Layer 13 of a small transformer language model trained on English Wikipedia (16 layers, counted from 0, width 128). Numbers have three digits each and are written without spaces.
A neuron adds its activation times its output weights to the MLP's output. To switch it off is to set its activation to zero at one token and run the rest of the model.

Output weights of the MLP neurons that the questions are about. A number n stands for (n - 500) times 0.0015.
n70: 366512457324469558517433636628562444542562466491446511583534421491448625543323470474581546541560461538539536556681465332491410500557486422416344590555498569296451552667551498510537389560441267442461377633552449480572620579363445495562477571535532413540518444560421615611531512591402438448551489530683519493507462473471433451521401575411532493464616458423402480630460509406514545452529
n105: 381503354393553508390685399508613476546534548582639532540473416627357473491658638735536503367544644401402637379492444516534294350442522399409347480391534544426484460454528607530607677417672556554452416361660559555494338505605436531420611671402520563577637500371489395553562456410605564563543534510437550572610523498541420613629607450581471398523464396406577520435427495455478410363570
n157: 528500551654433472321448521757539528430645480579454388442507528364505388421530408566524505417606438424523512413354600437588650368365573361363542456417471615448490591475456355469427428560563236467342616489559518507374488429613480524391372478518482549354517459589462469488478569505547680589519441423390427552409489445500585432592576550578478568558417495518622387533424485428380531445500
n166: 232520443605402505567416503558558421464385571462497533403589541460563576545574464575656470480540627511519638451683425505455457443530549482434511661531451463386539423580497508537587650508617342273454506503487291500434505332376391430633414364542453515640328429577523400422530595478370533552598475521468545404581305530476442530534510602572375640366375555521621379569474417447620495655454
n250: 646426553513627537535574720511481599522621641383612565514470425576565545383603628497479391476562571702534481368372589403478390462616617497622390669417455388326489459567599332577530640462690448550439604455538511390318621453541590441480568519469402462605591587503456458578574297270480481473592478572624471535500574585424358529469543517608440454404472565398573488397539187511391344474489
n295: 426371477447667556587572588460611387649453353559492487606337427485462602452489531400361676430619364522390611577446647500641519500591427472455337527507634594490485524448428567423580489603440615478270400545525386535516478520446490669500454402463469465510427507570533363475542593645394414478434500579468629582635394404447394766505445589414590519550492510519519356534560539587369535422452
n365: 660495539420472449544386506475563517495686512581475478584539520517259472492532282563462483517633411444632507421591439433374403319306487451608537715402447571365527444467216483423527434668611606460492535519464565566598393479461547476558607488465468500443399533523619550592445520465480490670453622484459433475491374450353633477480527590535396573524397486457658456495470631456455510433565
n399: 500544470530589621387386387617585528449438479537528535419581538443480429597430426476349445379543558406568651466576427500457527458463568433408458437491502505429451422498527603423547535502566484478385583485598401553488610484456535445245332386412498491516397531437561487372615404533473514570389438489548629449556275532471527623685561463404426441358292467529489483507493403433386453507495
n400: 443482445412434511519618643630612616420591347424534449486520521594528492602625388541530477678644559531675497510549483368442582505523432513553459476561408450324691418542377410551420396526319546510630427460424666535679540534470474533369492379440587429421515357481541389409488410674540508445643721368505379459434626371437561579384437567474521508498479512500364538442588576480642512522489
n477: 303363381531443353380580408561515473468432448579571538573538511483412608590575492562412594529605502628476485433477392460440418411415419638587496310594443502456487524489404637432498662458391527510527477319564538533574490446484490481581552506588477560486478486535466456465433604374548456441520408404602659477567491525494513524472488588540590498451364468535453491397513586477474423531458
n479: 379552582489516495428464481484420455525444496547373612510469630384553368448383556568447359624488604502592502559439476534580507538567463509589447547440528422507643629385505321547468579475458592548543328460425660416461613420543588469541388627602436422409595552472387541356452474515561435437429502456519493444515475477621467514453507420418265378596542430540429479595523408487521511472569
n538: 035462397498475440488509289570546509466575465463575601500535547530450496453362459528516517498578537426484480578586521489561452500389450545539556482509544661427496516458489592527515544429498537568579420633640445631474511493510513498472565476556448509366365531490600536506578517594440493642504472561521514537525512502496375452473480581405496482445467434545535439504530385463519478506555
n579: 523443595523633626573572543421627343580508492495555418519457500543497440472436602534542393596455582405312520468518493570576544604558667372548296522588483568663402570374437552417624500631696461611364422616692565571461611431538433447607543424513505574369623498462446626553669466517559495486493508445468519385539461559460620307513513414453582424488618568519540413645474484646642363465362
n608: 390527474430457334513409392485471354413585512605435534495652455388534560519378544582545586428452424479410422400566596455451484487551532407497391371593600583498592488535662495411636508387474426597526495416413605614495588432383647449518551498601548386547503505544545495507352447554434351516568476470239459595406497408470500513350466549463448552455595432566475549666413588448669707642544
n669: 335527712469574487396465526411576421505550414578492458607655507407516535573457434404375456493720495535619597543399620420478557526490495512577523459488550480507483405548413470339520582601527446545450473211464415597614338467555640357639490602604450571569554393459587597286627510554590436372595493578383477534602441518416574636449403453483493471589479432454489390530577485409553498490451
n670: 433360459478485513368592521590596495605621540671452331455329445572388278410489527561481517500583498503291512461594536500579347436613606525500466429398449533562485484424336362572533378418390418679532519483657462404481526581450435532399463525546615611416568546646528467623442523342389596565510498474518479535397440541495637482577493516457450645495388554330387518579356431577556466505542

Each question names a token from some text and the token that comes next. It shows the activations a of the neurons there, in the order above. A number n stands for (n - 500) times 0.0094.

Then comes g, the gradient of the next token's log-probability with respect to the MLP's output, scaled to length 1. A neuron's effect is roughly proportional to its activation times (output weights . g). A number n stands for (n - 500) times 0.00078.

" An", then "im"
a: 499500486605484492496493494498483499613524487499
g: 476507521455548663520392548423495744529545511629679454345332594308439231442403567614556185723453613388422707467567616583459382492609285537760396604527394565551513702507472556520490477285452370726475443652520431538451441664521619435265501518471362380405546515473517502590702380473451637485820439443484325385449570658372613552388375383554547305580453514559560658439569374518649582499433
Switching off which neuron hurts the next token most? n579

" w", then "ay"
a: 483500496499498498500500500497898497500500500674
g: 586323537494449577512696436486459616509471538441500346571576764445182406405591571548402349533571529564410398470383512434453800231450439472620402620464636246542473607627505360145452548642509352619400488510470680717366415457585454482392700513384443256468601524343537361513420422473416427475444619535428544463582402506560541350472432241309526312502625398523522624574445491586739521556440
Switching off which neuron hurts the next token most? n479

" J", then "y"
a: 500500497483499500490500826483491499500499489484
g: 414430612427492470554506440445501685267538710524495533710491457506347588259500592559513618475631475576376568570402633487545523281558525623390568521735602727350548423509538494442761586520476571572510524473491394616530419109477391398479401557476463423619478648543496521459633690537614528482573597679398372460723486343796442584584576513437622636429355462411654457437271358460264591562742
Which neuron, switched off, raises the next token's probability most? n400

" High", then " School"
a: 500500491499487500500597500500493490500808633500
g: 594453597626433510445634485652437653447307562483522634572554394453506483506528419638392564376434384455510467442646648426680552383445451770626667553350469539600544651532404577725473666701412609502629548368393646634516319607412560494369459665551571249246466594638341380490610402543587523376425707384773661473372598356650624659509464653515296385495560503467548597283390478396572438501696
Which neuron, switched off, raises the next token's probability most? n608

",", then " C"
a: 500483500498500500500549488492494499500838497500
g: 538690328553544503511499483669682608528653618508560390546477539768606532363409662530471546710534503502578359704218302476577469500439426460582438507459423710484487316414452618504551634528522572515489338427443488402606437497516179705426456405551450537621531472741645719514424453511777708595801435557573664448474308560503354526675507407542474591542435618559485602351479363309624434576403
Which neuron, switched off, raises the next token's probability most? n608

"o", then " ref"
a: 498500500500621499499499495646499491497499499495
g: 484497540570596588562522615369397552660556504527344592469466430330686385527551519569465515617529631573466695554587455661509514635630486529528292536430577740479576439271562532569207511472588431326515726507502456618599223631485308480386623619450583582615387648415639344391538408574492441398441459424762476615593459483329158346410361701502429425410529527613465520645639429461268284516364
Switching off which neuron hurts the next token most? n250

" his", then " un"
a: 490497483498500499500491486499520498645486494500
g: 570488560330373638633576610462351626540568383503584333443487401501633465529352663325446483827668496464490474593497598463342737436603664546542545399596523429363426651683559431611547688550612417331499431734642565715299640494389475608529429506581454561401590627386348645625438572473611649306436633472465494399613467389322376696584591355605517425441426366410543383665624469623482275609319
Switching off which neuron hurts the next token most? n579

" A", then "R"
a: 498487488622497497492486495499486484499500493500
g: 550540622541432447582542594534373501467649495594541592602540472400316581561248491565350578459449442531545492560538447517492641449548630614351588551302532460488478824275630807690627540542635602762300306418578329606416666478547665514354559579617715625617588251501599633391449560431454671517572428364783398596509321461569497579518538532486506334497574583525623540395402430639503516258455
Which neuron, switched off, raises the next token's probability most? n166

"re", then "ad"
a: 500500484497499483498522484499490483500771500500
g: 504635578450492354746447496667416471625424482594483649385614548408531526557427335618728445300404539334529425409574474552578453459671691392601458415681418434705613675623550456656299517464432364317595428557272599567538508663669556574604727536537497557395575515349427564562556319480191609473710655446628386456452517607408760356527393530459313548343605586538619516539558691608451476590628
Switching off which neuron hurts the next token most? n608

"v", then "ices"
a: 499500486500487683483499499489500485484495492489
g: 457247581573522493326579604513504464715550352448383709517426428385607495500476319390547505457445679491478669446690570490787415716393485594546490528626648404479504294487570709582528644699450491439423521533493256526585457488619454342430631331543452444420535638493572453463321373465626550625459586722528693374499433448354502536471356472570462616612549575667278421561778370847573518408562
Switching off which neuron hurts the next token most? n295

"w", then "ill"
a: 495500510483484499500496500500490494483487500653
g: 528444321392655598676421461640536554339485479700673713635569470622543635584540483497501512353538693478412311590609703518353530456486439553514523430555285505506433511616478577555586574291491368332516380461560446558437454761615404337465419525598620592387363451664263485490488646500561683541538581545504442351349432496722672468302475547470465508341754262766371491501716489377453274438489
Which neuron, switched off, raises the next token's probability most? n670

"aj", then "on"
a: 500500494497499500484500483978494518500543498484
g: 495456201570283554350460447422518458544487294353575422713525474650497542568679700564488743395595328595388356691622362476637374413576473644448375323479486477529597602466506550547436369511454685734488572417601513531460365557621511760464554461324416558405656484384371456619412650669555574575497407375359480486312463459428643674464570364490549300412631492361350461609763399702519508566399
Switching off which neuron hurts the next token most? n477

" S", then "ey"
a: 496495491701494500500498500489496498499497497491
g: 492617358299514512419659480461517618635350420344193434472457538431361646457431627496351544282387806529423521564555608369721544481363534454552652566493472710591574539450594432477534585506441466515458487364528334469632202275387397496737397414559511402610427512695528443442531629516375481418441530433312498335449447445413338529662527478538465652557380360444207471665510629331413723631476
Switching off which neuron hurts the next token most? n166

"C", then "al"
a: 499684500497487518500495497498491493488497494498
g: 490452520451564400510539438550471396498551437522471494472472459480476690462718493599550472563735648392420551437480596633591389427458441486505271285599771593492600597599198424513622686406449604383298494307700414680615632561415558446407538415479243584855573505428587704671569497461517425440489754558368441487606455459351464309427367351562494732571679514605694466633339487536483475463504
Switching off which neuron hurts the next token most? n105

"ad", then "o"
a: 500722484500499484495495486708483483500490484496
g: 493440673381475614589416430491530477483420584556534404704414541537314658499501465647470598523489332442509399691715327632393348510289414416437912416567556551487516550471336526481360336508517490609549487483541445608588528537586441436514466647540480763480481695519628423455472528564278358248562593538660335604517492558620306451526517438560525540852480400525526755355617527540803564370566
Switching off which neuron hurts the next token most? n477

"e", then "lect"
a: 483494497494619483497510491519498500484497640500
g: 453322313773445545482450496627587530595446214405529518592606563643619845681435295488691778502422349507549515563510606324396454561541382660403487330473499466476598405577517465534397529457667487428317580378451522624528723380280443450510391561573499697574459656498650472428587442500592307478326581410323553508388420325494537321356685452673493509614527564575551357488616679415525447638551
Which neuron, switched off, raises the next token's probability most? n250

" sp", then "end"
a: 499500500494652500500500500500498499500500509758
g: 466354348652574687383643435555520468545659293527421404425521536375462325236541464488373583683597592448538664514699620460731463604422630482522372415290412726537631453511442370474402511427538133364449691572288553510446584553784399499487307467423329413436486545404633625355302455420655563563515525343543489403386564540631610402532441580354757669439470458526560498416605474485419524482555
Switching off which neuron hurts the next token most? n670

" dec", then "lin"
a: 495483491500500503493500500499499483500619498498
g: 466560596566517651608441473478416335516637492559469521667561506394519398320443537576629450445432469531606313487480307406732418555627542531590644439703508547491597534488535476461497412383658514658432487575789353429658514580459602604343601641539550364452608448449567434554436382356559125553389440785382540521470484690353400566490674701256512682542547429357325431627596640451372774525294
Switching off which neuron hurts the next token most? n608

"-", then "2"
a: 844483497537499485499699499499499566483485499500
g: 514559654357592352428637540511492601484588488382482550575539435571405682549415545159307386305548502682410383360453511371401671437454562576617262385465459488500495237680708422555499386396459564448535372466684719549683493608573294515704513477387651450630524489539251492623448434443665344523658494305385502674421535505613478519455484514435679567474601530602388580475530676277433302335428
Switching off which neuron hurts the next token most? n70

" ", then "order"
a: 500500497485500495500495852491492483484487548500
g: 510569650414552641626320523356571443345550479482414370340625456517534676558516392568707465650546455669603415576302400541285417504466432295451349583727531581503594533562693455575321692549423671330568500522627379442549563449563689423426567446673580748312629577283526309525323432490319411392571604635399441486686458565404551336363506556462320360539364417457437650705480520443651337609525
Switching off which neuron hurts the next token most? n400

",", then " was"
a: 496497497483500500499572488483504498496485500498
g: 501437417511388525397401316619397533494267463439263593464480543414458393497463287604578415551705710430676656484524480472672619486503640505715605419616617528363506276454325444284590525425400593335675383547501555444668698614440477669312536560353408572412320526608457535466454494735424388668424479454639497593405347211512819484552476452515446479441540494522323463385635487473247540524509
Switching off which neuron hurts the next token most? n399

"le", then "ts"
a: 497500713500496499790484500499500498483530485500
g: 468632801423498550297556324522532488406457726627571682548557585566329531380574429518463608631619633494582428581549480373633666597424695553458656541596522493410518631486445544274388533548714699473674350500635545511454330532429577478540400567512414180446495311671647427532461707448752504512224465461413337430309562557709629656459569545596446475590374520491511694643387618428462565538468
Switching off which neuron hurts the next token most? n365

",", then " L"
a: 497622500499499500500510495517495499497497493499
g: 498620665563377549464659438501498508813573597343495350626478551676579612446686583596441522549404467425565636569323388507455377619482513383407322590454360167432483588513400597809688460532667502510500407387453382461486632516475363544459530460708545599501417445713544827427546493452559683595680514707455452467527510473511462452655579354672404463704458845378459555450514418477548505424634
Switching off which neuron hurts the next token most? n105

" sc", then "rap"
a: 568659483499500499488500500499499499500500486517
g: 520120578575572451518130620679374356461381735437677347660424581494392498551392448489560446415563459576340354404601535576631372430662357479782433468344500499467354413350393478511522211378472684396437488486503555576421516381532650459620625370595538413601519547657394365406469448471535408507592466569518595651468633444611719524522604661260487468232381467406524467442501531620556445490486
Which neuron, switched off, raises the next token's probability most? n105

" California", then "\n"
a: 498499499484500491500667500594483667500498483499
g: 527413562497518258677448624392613604552481333517286443525584713454487540592424497639390530639605406430556449566399347477782556517545419181509321248483587540449305602631674655409507453575365459754474577538306559456263572297469707547644424573370490444501606458765402524511455512327506571579307484476413631436531661504261499604430377486567416553640506689439470467563333499398494433515455
Which neuron, switched off, raises the next token's probability most? n538

" C", then "res"
a: 499487492492499483499483491497483497487497658494
g: 476664720579540716358335609671508516706581549257516577471497633501458549528635572553639497589735447545347475327610503572697555595397477632431444494727611444621390259599598566364465577614542473356259479544677571609466386502234608466450278642514638635652541263604459461491541402565393427450475533359588518631543503308541515666588493574534596386638538484390498551613373569309344405683426
Switching off which neuron hurts the next token most? n669

"R", then "C"
a: 499487499500500492682498489496500579496500494500
g: 480628240612496720332432505543523539553480594395417444534478595415492521499402624496489285672568438368508424555480275535584468570444410591482447486469405675623489566648512704570418557433448445570544443530821562568560228501483355648354287551507466641460403578734642644373299485668773647468617478601786769597354375487509688492586649482517338487523375546422600627465500454528600375598458
Which neuron, switched off, raises the next token's probability most? n365

" t", then "at"
a: 500500513499499492492500494485491483500499490793
g: 422684467339473381603425506447542370591490377517577583599415444448481571524370310624528312363592622303640574513432686479508436547331516635540560633479745565626695668445654501518637489525573457529271289393399531407573382512271512535630615384511412486625509712599606487430591504486500596680710494376473542525637452538368512452518428625303628335738437629404909462435656505493465442626668
Which neuron, switched off, raises the next token's probability most? n670